Layer 4 of a small transformer language model trained on English Wikipedia (8 layers, counted from 0, width 128). Numbers have three digits each and are written without spaces.
A neuron adds its activation times its output weights to the MLP's output. To switch it off is to set its activation to zero at one token and run the rest of the model.
A neuron's activation on a vector x is ReLU(weights . x + bias), where the dot is the dot product.

Input weights of the MLP neurons that the questions are about. A number n stands for (n - 500) times 0.0012.
n0 (bias -0.026): 529524649586590348533532510527509613526713608520363393540477383641419593513301424391464572663530584358519447473564486441480721241626417361406473435310514436688420571461575525621369659605462404380497493336331534464432263601424902356553383639393487373580536527621437490511619364654614408455493543398607477540607503306472517486532269358583599425543483513639526621504248703629616720378527
n1 (bias -0.023): 530553437339342519407631467336488474434390453643324571685608656638527441600563490459595494394407487648407620604437548329500509400423577599367519521370383619572510538340500389563494481639459623569552577534313522897452430500324724406546552481494536385458457441671389377340451258572594435455362527490481543417415665456402671630370434455464486690534571433636386493487468554796440579542394
n12 (bias -0.040): 583364640500739522434568370546507810593447454415464622479580566603679494650634525603765425711554602460352480346456454572331542530463163473561343493386676389696529346547442455252367403475627550592475418323277327639426639510348181552548429467396459392547526597377358527671507487330630617589514422496510445348568642538387493539705526426503572518377600520390778685500518408514594430297445
n44 (bias -0.030): 630489448595191383706435733422569421402457647569673326678687542517626307394557496543423345479422511351360543596675811414531493480754454466538261583496667425323474486544421477419496657500586649545526468469519722671270551477455396704577367427391596517408625465482415476606580543532383448534404670532437602507432389588459410647481474207352442529413349352177734609722475607500578550393475
n63 (bias -0.036): 564368467582605468534407517535704660526598576324564564448607593486517609365391489443575385831611486343420471490548575486390604329723645811420472486459638368280417427483620717417478452416422333628593387652427275414511446379469497467623433324452460291615585531184471558550514415650532541589650671218286507603302415448547447444559371567507579461507707432322423434489568696454654437460603
n130 (bias -0.008): 678413367466372683586410511597559488603657551520653716440451393491509492647530635457552532579563516380604466563529730453681497428445458590430543450574500411697531449595456410491574399458520336715450433582368561629333517325438527494450434453518497596466516279500513509326609542450519450472639288387581536695442436515572540801346421587265549488488423509598506398378429385415442482272411
n138 (bias -0.054): 359536657361586291424573367218416403461609513456228347505383827690321605657768713436554522553674397314587483310609565469389293522379515487296186544679543419411519758418450888342430576491597513424603298474576432762363483619598562818713161514473692675205587715379439562485535462496868372709718350541348218380509445320566605541558281266633338609566442469451461916613574732404496328406572
n145 (bias -0.020): 534597562709493445478416340381654529390663630603459593237578283448485489544459328652318424500314523615341456553510551534503481554410533569572542375315530470578603419410667440512500472472410509421294618418634547554383572503278399470500640716472500358697473392449620442458647617600571629435415410563438444383361636453516494598470348500426551733463401451812590530549413679500515516406481
n146 (bias -0.010): 677377606387612493420431463529648549472438540412368653620658686465416549610321500342465418698504470566413636497578520446395503460562458584360474497506244749386420565584694684610540500396588692384570326365236539417428463524388510300522544323420631359577417356363578291410487527503417529405646427487548679417578444629595444644696602547460567595459500632616608267345321516539599526567471
n176 (bias -0.005): 516613810582452352651345354599571484459657552494494642429720686527654598500667368354410402491456551491571440518487538255458561468415566574583566545549398477414443564376486365674203573451586529455589341455522633556481512428427455438533587411658553642490582388361577329418584535556563503491352415404445400533470599705603478602480487497631470646371464455500389562369377438509591531223461
n180 (bias -0.013): 503657510544441522582407403264526547424457558344440551379426469373461525325460440422497632371435529836464641531480554506485500444434404536467465329680540575580605367453418477657637470249471491390497560623581600457397449416707473543573542475589670449474487387462625452699503459511624476328413460288629527594524244313442422491270533384453460603418677611600547471516576472412589466689693
n209 (bias -0.033): 314408597492543532644591314357404566449554395522688594612393412624522497573720516477376328753580651382581504135524222522364603563529488507567512593796582455345548592478397821420378330739421581641417590526219349702158504403455541549342317536508704630464533607405400440479376717577500651507396488675549561440470519557452616558590208282299492539590538698587317504472563403765408542584527
n212 (bias -0.026): 470267421533363337519564410647515355406492563531323678349439437388431577461643512452389488462208582504359577179633548450539834580821568500439629654660538346422431318496487530468378516659397326546732568400599392606396756600695411382721395626480550588578374383345475415474795452518663426298520551436492387508523556681760560448391396454530504524419973350590307642216480576464776504357520
n219 (bias -0.009): 637445500497372322558409466598561507550546528370537329569644594500198433386539360593652522573586497604403360552301617513371373516469399538484263475384486541402608402657286482438645616694512372665382457259452642570315614451529590490503539591558566576466458406359544487496442752255375494500359556573513568404516480360681503358576593688643479523423371681411559472694537694656581513453455
n233 (bias -0.005): 388313452554641592485510631373680803415466523676569513429524564449429552589432588556374590744720417459385603645384450524349592636641461426441729392631510656414392503441685507500503533410620485590481463581455419464363565359558554306401534630470613467672421482446487413630416387514532431509343464590427485391284472564561422370431445538643326602458521578433406630558418574500638460293403
n236 (bias -0.030): 374415530504349533419622361546593446463643436638330759486667331594469592472500551277577610534414401445370431447380652618479369479496797445391722524433382560548592568357563435596387454654490463489460258704485547706399610413563382238528507460422541479496602563434352201125381660448790566500447307532405468409562835532704701622470406592601427568413521434616463402515504525651371436622380

Output weights of the MLP neurons that the questions are about. A number n stands for (n - 500) times 0.00061.
n0: 531532677545467359362438543599481440483416531550289563516424525718455660520366402588405532561441537402494470461523481450669529614587485344519433548394594496426340655562593320383572518534573613591599570477303517528500299503388469574474360600358478618580386482445548585412551463472404277627772557386634639522476534497449500461268532570458555344328686522461287500459592670729332453660568
n1: 493412482474573497466359503572415497571598450626427652338581503536691812480575450402360573518497485516411609601424238635437336494430504540595552568416520557490601481633354435558268531379616547503491473542422722544457478389432430452540585409486392429669451545324814349562492391514448262409391535599286511558663432589422695461419384597559512560371548539355378630649472535500526570551658
n12: 550693423431658411535632437459614736348571430696474402564611314430626471462454511400267486414318548475562391615444436411515310571642444497446634513473262626599319614353331541628262573465573493560440341510484759521639464445410395581590539430604567677624594701431604647560552387395375348330336593486561403514594526439510537466271376921487672677364514425591447658610549580523394413350390
n44: 289421426569365534369353551421477632585404459511636672504618639523379382492621523625473220547452595424267510500268596530512458493450696497397517589709490444569497581585485675590480562440378286604619799497319529459398363468553433429682677609487519574289408425369713601602532600368170402261395455565776629644386759409597348372753646515415304439478418655450623521279441270532500623460542
n63: 574336529441319327311533364375367445500302487535563468500613435427500590709403664596241545342527441589649346479225506613500402659302819567545506477444494671668503535637503465522443400483598609662540522411524407667361545441522497509461509662581482474471584337398593349542298540549645532503293400435649560416700395669237241481677542503448563659480539545444642487554453656365651633431493
n130: 660451633570551628541637614494714511490405427481542480593538523336532431401634603559512417448539459342512341438387493568422515440497503583569531484437450464567403398359433341634325261446521389364469615618363460452720584489409497619431500548495310540394536508637486566559463444556439509452516523514694415637457490434345506511721404472516607552601421608564571384476425517591646355473591
n138: 683675250561437517561550413558538517438528614429500584652511747545542522540543850420257735557558455581582596266197395351585343358422350460560301468276382689334394373066416694477522612589346241386416270435477440445542258459640447419634334425571584584527533516451616680174496576637551173707743461699541283546387531449715345464729666661681533750646565515400593586476454600632430293414692
n145: 580330556594493591468462479515711437506559441257304515594528630400434361656613574485515359514490408461557549332599485095426363530698521569504506523527598436381503645620351310212629500256569353552517552399563657507347621331484557465459494438525527616668490460514340439711645677443419558507610543550399326576673417606493573483744846480669452610450336497565479351369586486510645299399558
n146: 377588522607571453401530346405423439555481257443522462430731564566381432394323483521731551416464386564726465525440440577603493445369598463718383621319578777617545573649473535665416694450484641547414321430551679453500548623282464479394436541491587427382474680510337477550460460678584458635689612471547378678411415463494664605500621295322370428378307686714426547604411466452479504365486
n176: 609548516633342576671418755473593463556431647566602410441495477440534437242469618506602763489621421545386490573394464492541627602612654517489405401570370577451588465242417579589497434553497430450436601513490442387444480581637460485491620340478512495301619540473483589482408325417596520482415568551473441561601525296366523593375431625524500483538556428503584458484489371598480390562497
n180: 680526434424568580572710378594375558412271484434539442443397629614379409476535458720493635704566475442523497483618475420649408497493543577416603457522479485464320266401297660479470641440360510494528497419597406593474546466395477436480462557551610488235346460432588697329635449514559353683597587448671534465506465568521433594530418609248788474334445562605577544392607464612490541423243
n209: 464559545391496559385514310477489456406246533380480446394487515461223407833595806607454282717381400285317343519369638537635591612489745575545483378496582382357441617371558912323680593796459526617663461480657280518530507384507605473585617418519550731477597605433463397242519525668537485514549515465343464478604480633458385507683560418500454463504430526538529683373360346299436465599568
n212: 290516604402521460536387543300484620370615449378566503694518675810496585697577376624446472565438504504711306517442130472571545371472283676392573575565386500663418672529633401322691263366692405741586610282557383432392516534481514745542327441549602328487668462354343466537538555450548578377531400489695388488331529448545529349974386538410289508314564615643678482559519622522222441523459
n219: 486374265578310437675665552622507447422275700534540440431544487441721534280537766448600657462510693377426624566243523609563398579480641551580394597370405632520411616370451558645531477464531602490441518691391496536587439443332384563497410435523537332532536554564591631460551454473595321407678316601398453578522437373295500767407368458553548305389478596476470546478403716494537293557463
n233: 552316568436328345392497470446452517698504579600645342469404379678458454420596562453658569520235323674665404568616509514445390404553890362724322696447535512415617592557466693455662524514452590366439562615515500683399311527636584663471406439515245594577578718550360743497473521553436364445574368282596470432497447458474471516532479503382593321450513375365428462529500722594401485470479
n236: 611666414586415464395715457604412662473622438555252677587755375412407466481446511538523518380558418673291430626458494522415372448459331559348530406525568626327722470553630496424435443500565624475348551546438759705417589496383365477396566561332644407372478535634526348469377565553385466298303448556399471353486716430682724813424594507760419337665455384643449558616525373548270682342620

Each question names a token from some text and the token that comes next. It shows the vector x that enters the MLP there. A number n stands for (n - 500) times 0.0089.

Then comes g, the gradient of the next token's log-probability with respect to the MLP's output, scaled to length 1. A neuron's effect is roughly proportional to its activation times (output weights . g). A number n stands for (n - 500) times 0.00071.

" average", then "d"
x: 592452487663526442365262496591713297602325513612607364566581450318597392545446492436790738390608421501378486528434405485589667414624496658517441553504481464598473542369159708554301360352544492401284504593421478466557384560484453345435618575395462581559589459559494702561548392578604575536516341488458642329343378678582295410773468595687491649686287633657420340373455541704477349548496
g: 692612480846510519405474503605625403442530306450425535758531362528603604611578537663504378234461309354596471323417576420698628530714176620745329343343438659532542717573585520475324364401453655658707485393336609563312674569500457385525528528398732557588438519223624457611351396635372351581440597656571566496522465439335607457430445568445629442522373452450322631596482577364540312328335
Switching off which neuron hurts the next token most? n146

"go", then "."
x: 488521506650311392468256427530510391534351406626481317433469366428699468376552418521519743418488451529445410648393529602626566561564410682524405587470448313520481590217159666618411394472460463603290400623557536349448434554433548506534654655470555607520499544600378863635649403494557440483474545588602557333666502647554218545548455688761456531715305603551366451359397513652357417561543
g: 630382453553417554620441535198514651743520664617485477362559605527498309339257737454731488566558451554357545470387398639597362404351734520278727614614398279402575408469436604519549376327425520414444377593514504546560484433618448695554555459551238563406504544573113524823368371390474523518604318546353585590429516542826237530558460414556633607498664483502721500595411557377485655390446
Switching off which neuron hurts the next token most? n219

" four", then " times"
x: 444500552736507494299456449524628365471312456498689450471459382547543422534671480518570657458658410638424383667332517474555462432668538686619491492527431489447327423330319592599451371393584451449298449682390401337497455558426522392567615635458451486593521613415452868534584463668571430532523220552441451477492577651674193292576519604745398557728271646706429295347357468635468392600541
g: 685574366447565496362675361580515640423226348709751716667331596646611741695586289478403395472510538357519461325702415516550566308585367300478541292409629523465544620250626449462639435437447375660384584567546611738422678514528606686454353454440557437609443598524527401330340483501725584491389418268443561344475481613294682541399435757597557310394411463681430406341433581491646580354462
Switching off which neuron hurts the next token most? n236

"FA", then " president"
x: 495528494676299574428321432538515385552483518603465356487424341447642342357459553404648695362511508500486433563367551523667447430618452575541470675533383305539396429334359689556378407448481528489444417653464544455566441515345481425502707546335430563700477371611451906514752435675526415496500288588598504478572380692531319350483515802783462640639312577575482266367509502768365431520509
g: 429438584656507562481545448651346403340453309682777382257367443430539528358455462567619353724763139356273591517403522393383251331429544646707519477424585383460455514701607323408703480256575591694500511248728529691346650526316650339351519498544380529539388485368471548530403516626550574449514573701552550670467511470258519644671548380661555558438486523402690525591483639488631567476457
Switching off which neuron hurts the next token most? n145

" on", then " other"
x: 364474558565475384340289455589674410621324532550475458441482369462650406574487514499631620519601529445511418464411347546440544512683575588571312591541561345600419519328230583555316365418537546508322558760367543366316599559469536512551584516475480474561603413697455825504591424573604638533497368610481526339332533631481277311654362512846480507766316517627574521264371301611522448691566
g: 401328428484611691626481500310642378479470545563477485657597412661477591432452548399454442456431414641487634534606389682634386408443452454721692539409454597574643593289365283403697409595527566666322407461319278492655334628322529436671376338419326463495505712456515448516570576668559457325384631380975370521463649625714548492453540455200522336792460530694434658457322352458524539426420
Switching off which neuron hurts the next token most? n12

" would", then " require"
x: 450443580711436469440380536409693380567260392514570452420539435506584321535599594395673698396556447429458374503417476613405646601765454652634408550542533339496390381298210753485431429281584346530242437657284469562440557556331459360504554500327537420528572412625511774507611424582563585563367386574520507378590500640453449488675589544718523439796360577650519404383417449733447367697528
g: 655440408554642269301350410519525574513529501503432491402454460494479568564279577546663591498601322237633397601402289483543471294602483430563603404634280561635467450307585543418355542378629649457562582520916767573734182578423342522435597389491618428572365393698574506411775616478573489464460494372448562609658405495575206568351579554224618408608600523318418535459523764530687481411548
Switching off which neuron hurts the next token most? n12

" were", then " re"
x: 346539571667454482330339389514728372570330400546741344429482501561713349625546495515445681494554375441442426552497475527535552535681477628674386583520534514496319513436297641495374383528538352537335464648393399490516538524402496388534717521335528452435614494464521807488594413614666466434371311665548564442345508640551301305616509648804506490740287560641404256374343423702457389678497
g: 655524692364456464651593455334411510471231385476327638573423484554740660335614322431588552669256521330420420553249624729522487739669489481529709254573680415329467575514492646751554529255519508536521311345320514705393686418505522750330622435450584601537642489360570408531410270469533464457336292630472481433404614425452271576671581606451511316611622367656393540628616450519516538448517
Which neuron, switched off, raises the next token's probability most? n145

" news", then " cover"
x: 441493468667495605398217398605745338597300520468562447443465403422589495370534619466552728408578429433396326524424461521413577563740496602606371631487422503594486579244224508391377333451521528399336474716509421580469442552433485354545578536402456462671551576547434779520662354719515511584480393496333534433407369674538245452658553721805409646694430551575510388357405465759468532621484
g: 560515372353719571569586460184419413413574249445350369425452474434708443459480640620605593370446399533571192615583538671453611436496583581744636630685445417460669483720688607442485499616446554355362524615438282471574681546278654342481354459810419675462456462606500530462242521588326573357493761308616603407528566563402403327273464414614452663458728534523312522474568354510360516688432
Which neuron, switched off, raises the next token's probability most? n145

"ception", then " involving"
x: 511510450561397576408319542474571405536412522427612503524298405299580430440528523376623716312684404568476553512491570622506569574528451546528415688585409518498370604254023445529278514307538522551315547678492543597549512567501569382442564566405602559681510486462457922504682399668490510539536439425414643389518495575500310389656490637697384583613349590513504364273508547679411390627400
g: 456407565529503624508514382514345405471551487449716278223533426527756372415512729628405620565558438446564453560657458595293540557519577598616349539487427501263532189640521458633476286646631490477702510575470463545528426464504402214568625676638292637445501115615330211582669566532765227635517671736385321545465473448564407463542639595408519451580471472326499652609589469621431419555338
Switching off which neuron hurts the next token most? n180

"gan", then "da"
x: 449650471694277474481337518617539406438297488498616375369487331414613383267532487453703790366427472564403439629413504603524483525570474609505311677593483402571316479286219665532428348473540567591573438692413599433506412634465523502486648559397581535683489448577421853608613356608608463487542315562466371417636443646532206425510461634821511597623318556564464379340441509575458458637505
g: 597544549467549426522522557588571461482450503444590460670494410597530588593631542634626641561243546342601495363627460379383566693725353441676209214283403579316567531400396416616665351476366523654644591766580451536275556737341494628454395586442640510612367492592684280413588388510305339709500661705462415362618247506249538386443358411534580258647587545571260587457616579568489423527349
Switching off which neuron hurts the next token most? n180

"ail", then "ed"
x: 401420587616494514410339447625666332601247600659500391467308324436712487390536582495687675401641309418544467579518473425523565682627496706524366654558465568572373617357212590529295317323484521332396515556493420521595430574444500403453598457494547572644424421565491757530680438614646502413497416616318564387550399578549178462649491667662491661675480588485559221343448428541373370646588
g: 568610460421260438462564457537420533514529396465526176621565546367542566501604198723583388215622333390378667607745466318658623539636533500384530426543551457479411395593647418437544343305503391520436593489575276396535694256281722400346513446365674635660409631426631477507310469588577558727387588589500670437666395502265582565661392480587488547647653790585345339627517601331595476551396
Which neuron, switched off, raises the next token's probability most? n146

" Africa", then " which"
x: 478511526746394588409190387565551493580293460538544368361549477498530306353495321515608618462627530558414424651249555494547629535491538536504415683544495469574404498273197704627389395515622463408302480752474591354503543569442529476474649567433480592664552401516400785598681344521533431590494425447495537325445421799548332374572264703685507519651320481563538398415422560766443479647450
g: 356515471463554488635524237641386400530541488278587168468655416385436590454525521578523338558444510483567602483495510656393609656643462429509407323122423707498490530482606464318480675519476618808584505344532743463765375520360561565448662553522489514612466233278389316577490751385556485270586684742399631343485547537580758337542443546483480479293381511552626563366503339534502454757597
Switching off which neuron hurts the next token most? n145

" for", then " expert"
x: 413423453573432483415446591462579391616353373580664457577440454366614543467531503377608777491571589527467531476447481665529488551699545641551357670611378295630414507437150535535273342296458472645338506697314462514413474482460556475488550560422549516612503503563468828417642454627537561490507319456521489360480486573513289347715405632787347563672320495553487325306512348799409466730486
g: 450592393316586350279208535575527429402652538568700437410466556540455590457480686592313319635728245344532624448671413539524514235313467474470539544545463521522477528353707729372463448658531626556500617274640428665581363519491654358333479725532369263551472485440396433551866588663587431416487592527665357725192511497367398376508402609338516685539499635387496491626443670596564559581329
Which neuron, switched off, raises the next token's probability most? n236

" not", then " just"
x: 519500525586433451421292611522602402561240364608699309568487493537679471576436559396618726444513400402454461593497391486384561538706436658686479557535533320424418558399129599519368442406544318440367445612406500470516661540363485436535570456230537477532640463582473852477665433553663521500382513555232639446470555714610315424720462487723423505598386533561546218471395555685497366641524
g: 657339429598512538686537603481665480560384432568479660351492658488278308453489326566254432505638634503262370399422668523465570695780520404539581376481443264555580539666705602402569335545582501538288571492415571601378501567612572346690349588547478759583648552397256652453409571696483622354474261353258576448597636482615659503608709286498372120328374421507543458519538576512454455419582
Which two neurons, each switched off alone, lower its probability most, in order? n44, n233

" in", then " July"
x: 359423544663411402336347480513577456560396475540590336583435428451628453547465453492602693430562523461417389455432463561545568614782526521540432676592483423521419514416233479527257397492550501522352535613354498365361610550434473546443581577359451439530573437626413888489616481652681559534445413570584568347455433634638346252669437652793377539716361455536500449170352281683570426737626
g: 606653628463610251611425547456400576439263424557463597350379427684295499557625413740512664452633404341592425601344641599497529811516386291445586326565462797494357509489510542700577293662491441481671594575383258403460268472503331643549561455460285596769504457705434526434324296455665416548559645479490417509636589394606529636410501419128381319626495430561535668439462512591683573433443
Which neuron, switched off, raises the next token's probability most? n212

" He", then " was"
x: 410496572645351447465343531670681339544261495715560326448437486487598387469661498620610709411532538470406407513435436422595542697818423609681381676583498443512407436376240685402329380469525480572411409591330585497352607495430382409631540481380472504503478476523521762591689344689503421478438430487425560502546450731541367348457361443626422626823294616566393286347366480663580496609610
g: 547144572638429486542510591452472564385575556489553508568444593523594473491531356487822593500523487709416349666366432365424472501500312377335500454475385445863521538591405612488561253371636676319522663505537556518508449571652676488663413532366381640561379554560465499221376575497434510565690624660509369601514597519567448511434409378307448544466308649277537438361427187450769839269748
Switching off which neuron hurts the next token most? n44

" expert", then " opinion"
x: 449449395649408581403200510575675339478418397548633483428455438428523515377485498531497745465622491465513429581394423484485564615619482666559390700662466323587486577294221554522244268340485534644261529595391555608427400477530472409566589580472458521631600491532456823471657264662510470502565427457426500412525492514494153459685533628773466601694318601551452389388532472755528442628554
g: 491349634397737220634655424535493407532500545644426398581373575637561672461369610431566443492627475636550359431468630635505698326438755439556604439576481510367465455649621624255432658634556491489674501641641410787391273337489682472424492701638472382409455401608298563424373444714491551476420506620682611598285519454455364339517608606349128569219482466401657252460367315468567575512390
Which two neurons, each switched off alone, lower its probability most, in order? n63, n233

"ulate", then " energy"
x: 570408423645553482375224491503644430723371475546666401547395471478611417551540424477636664410594433596604407425474320567537506420615489665548425574576398440609442432338150625527323287315510521538275609676414559547413472579524570437485661468503545429620515462605435862566717435589546491509388316454427533331565499582538268496677580635766341616679308496471530334334567538539430352652397
g: 496603316204690489528638646414710551500376493394531525430545430522224425517456466324639470665453438389408435450897525657519527453339591544428709663544526547398581691638612711435651764372379641579674375479282558758415398567375452569369405423728476330493485445442497541227760442439550419401605307452592524502383308454474542348488420678232544711360484484581362440466645577405611470568499
Switching off which neuron hurts the next token most? n180

" U", then "gan"
x: 396419492619377520436190563623619464595239388594623321533523524434645527353488525466683778490474376383525465531186440465564507574714471603576524634448508391619397604313268668480375361441556583502385457655369499410406472472390447484565546566400495529622443415601459849491642333657534347538660434519566579384564452711585334299451398695709386578638326524560455466394498480824444412624497
g: 437602355555486498574249565800731651399521615312528468566574584460611522638616259435411578488616528621647566404521327671481592554573541615706226203550477709559219596416236473659480337423471541520399583570331702370425651621505464528417468567530456437626538629497772438473483384638608272556268521556515304413626609420267403527583414293373513383641489169633522501432525406522384567548594
Which neuron, switched off, raises the next token's probability most? n233

" capacity", then " building"
x: 605412662670457501237284389642634315611340517454637405556495395340586309543552606469581698421607389486472400683333317521556599552685518615489455590511474480590465464423225677673300422370508476475223537635381520502465433563442463436520527577415475495520588430491445831605652494668524510541531354463383660451377455706511245362646586547698460645748299514586478399293516485673494338583447
g: 258544286655418369507559276376414570386565512617226350395481751502351566568618398468546495581672232430518569699656554426676395748513761650602460626608341554499528581508481542435626405390401639579485513423436418519697250573422569286412516722575614595587439603704399481576415396633538609208688191404517386444377437682447444491491318565615350489527636471423524688485329426518371489498757
Switching off which neuron hurts the next token most? n146

" an", then " up"
x: 243472443618509440416249609596631409640239497549632445460382598595632400620579535521658718353589393467341480605462496526568584523696479536581489623569516402597441638320252612381433336487508559455472588590300340436315572468545548449513627501412437358529696460574459826359704445637556510528506538643545466431533455590469192425581387558715372609604230548489474317240416469638446419685580
g: 606377530535383422571623578537514496644455597269165433531774486407563345510855413680574622444500387637711484542467542519611523770399403632596483469504341706482500525455198355519864504524328545442435630506487645807289459713477508489559544474516608370600305453383362484274579535519311426516368374363620613547463493406373425283613501361316455711395538620545475452571678389423538608388431
Switching off which neuron hurts the next token most? n233

" and", then " a"
x: 320278512665401498293393468502744309636277476684554415489437402483620403550473571484597624485635500467515467558263493623558525558653476593551411671549535364685495493278158597513416300377459414552401486670390554481512547574453446408565665449450538532565535586549430771574655353592582510449468456520506581419370488759594360341607378511748424589751284526630500370323405265579525467650528
g: 288482571506381629617643535456359398502399473432700300619558411530445415378627619365545488602518578390397541400488641470418454814338527541606263514639590545471390516852544645420543283511545342354496493594429599392223541375508576682389463567390404503426482514612356564689394655384554465080550553696325444366593414628530901559611506630569318388394429472472584453663446470542436783679435
Switching off which neuron hurts the next token most? n233

"down", then " even"
x: 527485444622458540412321415504601261632339532445567477448387467414577473492504492551767768379606501534500438619508490667429474537729585608576340683599421474602523579390134571639385314338510493372339543648408555522572473474602551374459584597470401498579609371543441802633647411564632422491459313467393454356504382654517158457661493475706390604679401585514643423182381506564448386599569
g: 494237473447451365299694609600713527464208583729520517377509624584497305468536399443333400581560465567303461717426568748372635460566707574368530367568547217373523398501516563380517443702446594791669567549542405533259453620352333614381510716584606544437570381251521444354476502586449702364268438430648582430619557522387575533539379566369436437241600595476770602702647445609527352511475
Switching off which neuron hurts the next token most? n180

" post", then " in"
x: 553417490703406578475231363693640475546314514576592393516484402468590460519598446510622814427646508408455489582421477510491517567644390484581422551547441479521365561381213535582358220282507599524338593617456404420349616506518551335490630526407524570595643413645340846423704373698575482575510292549432442333403485646438290452576443498735395641680287550575710464349379526573442447599499
g: 550299576537337423590517525598520317524745463713689605393447459533560396575400461445446799499694519341673391419519447563515558645347412509565476467830375276739564323502457414572380413817498598348551719493263429358483505643475407348330468413410380409512484406698643509598590472579356492661397387446445355686537630556409558500683498455457685402584387597367272425704447291590631598194641
Switching off which neuron hurts the next token most? n130

" Journal", then " of"
x: 481561410604521513480267375654527370525345455592608467487461338447515399405425514427561736385570521550320348641342530551601513566601476641512473724612440471673422535207190590484269389417522454591353543649510485460540391494511471352462685683425476499722609480537458797585601380662551415608569265620343539461439468671511335293600533639737564701653304534587486416279366524673375423560504
g: 356300533575596545597375602654506475479729640220374493411536310448596474533450533287556622479388439697497697368446344485460428522353383492626494562357501727600563537672440531711490560715361325467392468679679299388593494269679605432596362601508530367245552595633101236548770493707433329552677370398412610630446540448676525500574586346442529611431413636599383499456485434432538416686615
Switching off which neuron hurts the next token most? n145

" the", then " F"
x: 313433609658439559450336462480672407552242396553704374467522532501669402586514434458635758507570425495388413575429499514605554420694601643533413636570414385608417557352183613482389387311466494560440485664345400470428468443384564521582624549472536467679493505512449811478695464671549452521545469506496485388593402577570157329534402592604415532615324635531548395218431292810467443677637
g: 642509359519336407339231482489457575506630582523376567449693448708557408427411597345446417336407644409575392449544543356630457622352662487560373637680586405813322482301500416494691417600443392485420409394523466412488380361681529645336549600407621516690420712575413628641560435574333198743473461697532607681165629461545692506513375417369394309599602386497360409621568436573455727753624
Switching off which neuron hurts the next token most? n233

" in", then " concert"
x: 381413516653466414387326506470600520560306486511590410561521472491670439508436424487644650485641519455423420451398504558528530640730506517515346613593451447472363536368277483513222407347594447599315486703349492371444579550364545552441623568413501444596514486635361869488600523648681610558450506622536573366421432692690314272691343672813425501695298486506494428273346309623442430647568
g: 474698411352370546589566723632636474596351579606485542603199628486490566444564331367412428582472449552590447670579590588573410515316368730705558293491283720230638439500453477630341634528458644534585478619328551428645524604573331134543407496513169541443639597476582587536497577449535411489446446387652473406560579469349240358317452639450647721778648516470263645329521606493458366503390
Switching off which neuron hurts the next token most? n12

" left", then " that"
x: 455496489735311488401345426547681468599382465502509442547571421411617527535621385480676642382606350418464386594438540475518604542739517596661468650481566409489334520380223615546300385359607426352283459724434570485444637438442440478511557596422505386556563441620368870360668394664480608562425268446451537365412492604484275414744550598763299547752327512530586442324354469603512529607560
g: 657353532306584561797452441507361429558494723357619351466399287574581398381517734421542369416356430654265642434349402402347593632731685585393485587476533387490466337367288413471402272507380604390365363626564473523623553232510541408556408593696428747666659407450626364591456623373843694555482442462229481664623587528704647730513569562514651361329468553460476515455540481475605448497511
Switching off which neuron hurts the next token most? n176

",", then " an"
x: 354360448724462448326371497572617343639242476574591439546437453480606372465470525569716620461536432534400397490316503490443531466640488604595402599371560515688371441351194700521256294468503451507337474587484489456559586701544586512501672570345465539571488453550442742555682353604555433464431475447488651433461514770613289329586359566855511635684366460626471352397368328689470509670577
g: 548369608332437596616618666466447564545270560280630429738372526439495400413539739552447668610493569095419527414572532392490477382426564612606454294570697640394584720712574521332409247472469375366586620392498619552334593344544705490420515473567375269615569437712392549500476501580576481240434480781473479357635481563389793493589511703518522503291272359432591403601362601562421651554349
Which neuron, switched off, raises the next token's probability most? n0

"s", then " use"
x: 456446617468446531535334461595615255571359526502646423444435399373567285478494536451772829421602386567466360572415564566464444484757468582573408627516508454541488367232289589571344390327544446602458558659410528524456528575375581558587619578398455474447524473623333897613678392585500429514518316549519478400487365655404275327652636543682449625555320616540518382294458577687374448723486
g: 628598432340466391424557636493538473684373173470518657622400382388446661385366600592439838236379670458635290492454243494388550467719495504583413529537434518467466421501426482640172651502512513451647405425497833512613504620450546348269593350381549430765534651619412551380591668644474717461430481530457496510606326441493484496286463520638642354556702634618249638435462607488451261584567
Which neuron, switched off, raises the next token's probability most? n180

" was", then " expanded"
x: 340603586702435470362372426566717374640321419477685357567483489571670357555638546517612689431622426312395389564423500576553518615706421688601377594407562477438317546479258675462409379430446353512430420688421396509471640465381491455526663523252516462403584351500474794482577421608602523459410373633423604464451559643595274321706502526677583485663274512636485231472333453706336502668497
g: 396293651620494560286441527605537528534538630431610449356337645468238416579497456626243555327514656648431342372575481525509706786330784518425747586705481378655553353382557385420713610433583352616494393603403198555645388732349534393502561415508479543558577676404364613509597452508716625532211485334570338636420536452499682486595453463568410348700645495388421314499501471282627468379509
Which two neurons, each switched off alone, lower its probability most, in order? n209, n63

"up", then " to"
x: 474486525757362490393346323661638457592354587465574564490441482472650452475623488605505767349582413593430451631480524608551524637673368475547354652571449509542476650297143575636419316241531416420380405658505463315595398546436535528446603458427445543594532411520448839553690393651608505501402552510420482379534454696557192445549483501712427515653401661528540381311328383586484347664443
g: 559508662502595539510536676725552403362221534355389558669485407749623385503719430486677510716473403295380390442428520804339543428702417596480553618260739494431405403583530282623713522466472456537471500488732544491432313383230484506378408400433715458633429637603538771578619613447440552598233519526413602584433523500501479341645637441606400544533294313411592325408427492698484322299382
Switching off which neuron hurts the next token most? n180

" League", then " winners"
x: 467498511720376589386399371557571416483331398548528476400559377400542430507530565626690666378641431577369405650265576519594504496605495597498436647631336431612415508237286707620318331425591402459329424673409536404567499512381493304499591692432499537676493453517340826607654460604471468500536194543523508491513354748544319332492492635737557586703311592649469392372373485716464404623523
g: 449741493336345447195692348633525508431384440601601424344307688571623735575359683573207311676620391442527454494678513347558531401395595480623485235613538455382488483573682422214781478336467511703532422485582502618394546480516352357519368461383530747669554513261662454584529389454508564432477449349618640566600546640617491338453497309445474834562522596720350416505517561479621379490428
Switching off which neuron hurts the next token most? n145

"r", then "ns"
x: 419345649629328481436267667558717322620402357405668415386342407441684542516656515461580565458555388419524323417471486474490444567708448649593424585474560474515504562350221619614326301445534449543521359451394468539530409667435479549576642510459510634582371485531567892540734393696562442496573344553353470502645463504512317442632594567783396488667411519613584283321326469530486335617477
g: 498751786462582439582582575479504448517523383610756536404425366463435551583345827659399706474359284309384326588591581415621453243502432468292345651634507516540449392526561316307480485244489448570575423419304683694636629457589576632588625396562460731291475526537482595364387506331374582415540501451819374478374611448550676498420489680510595505265320235512411487511495440542545590739585
Switching off which neuron hurts the next token most? n176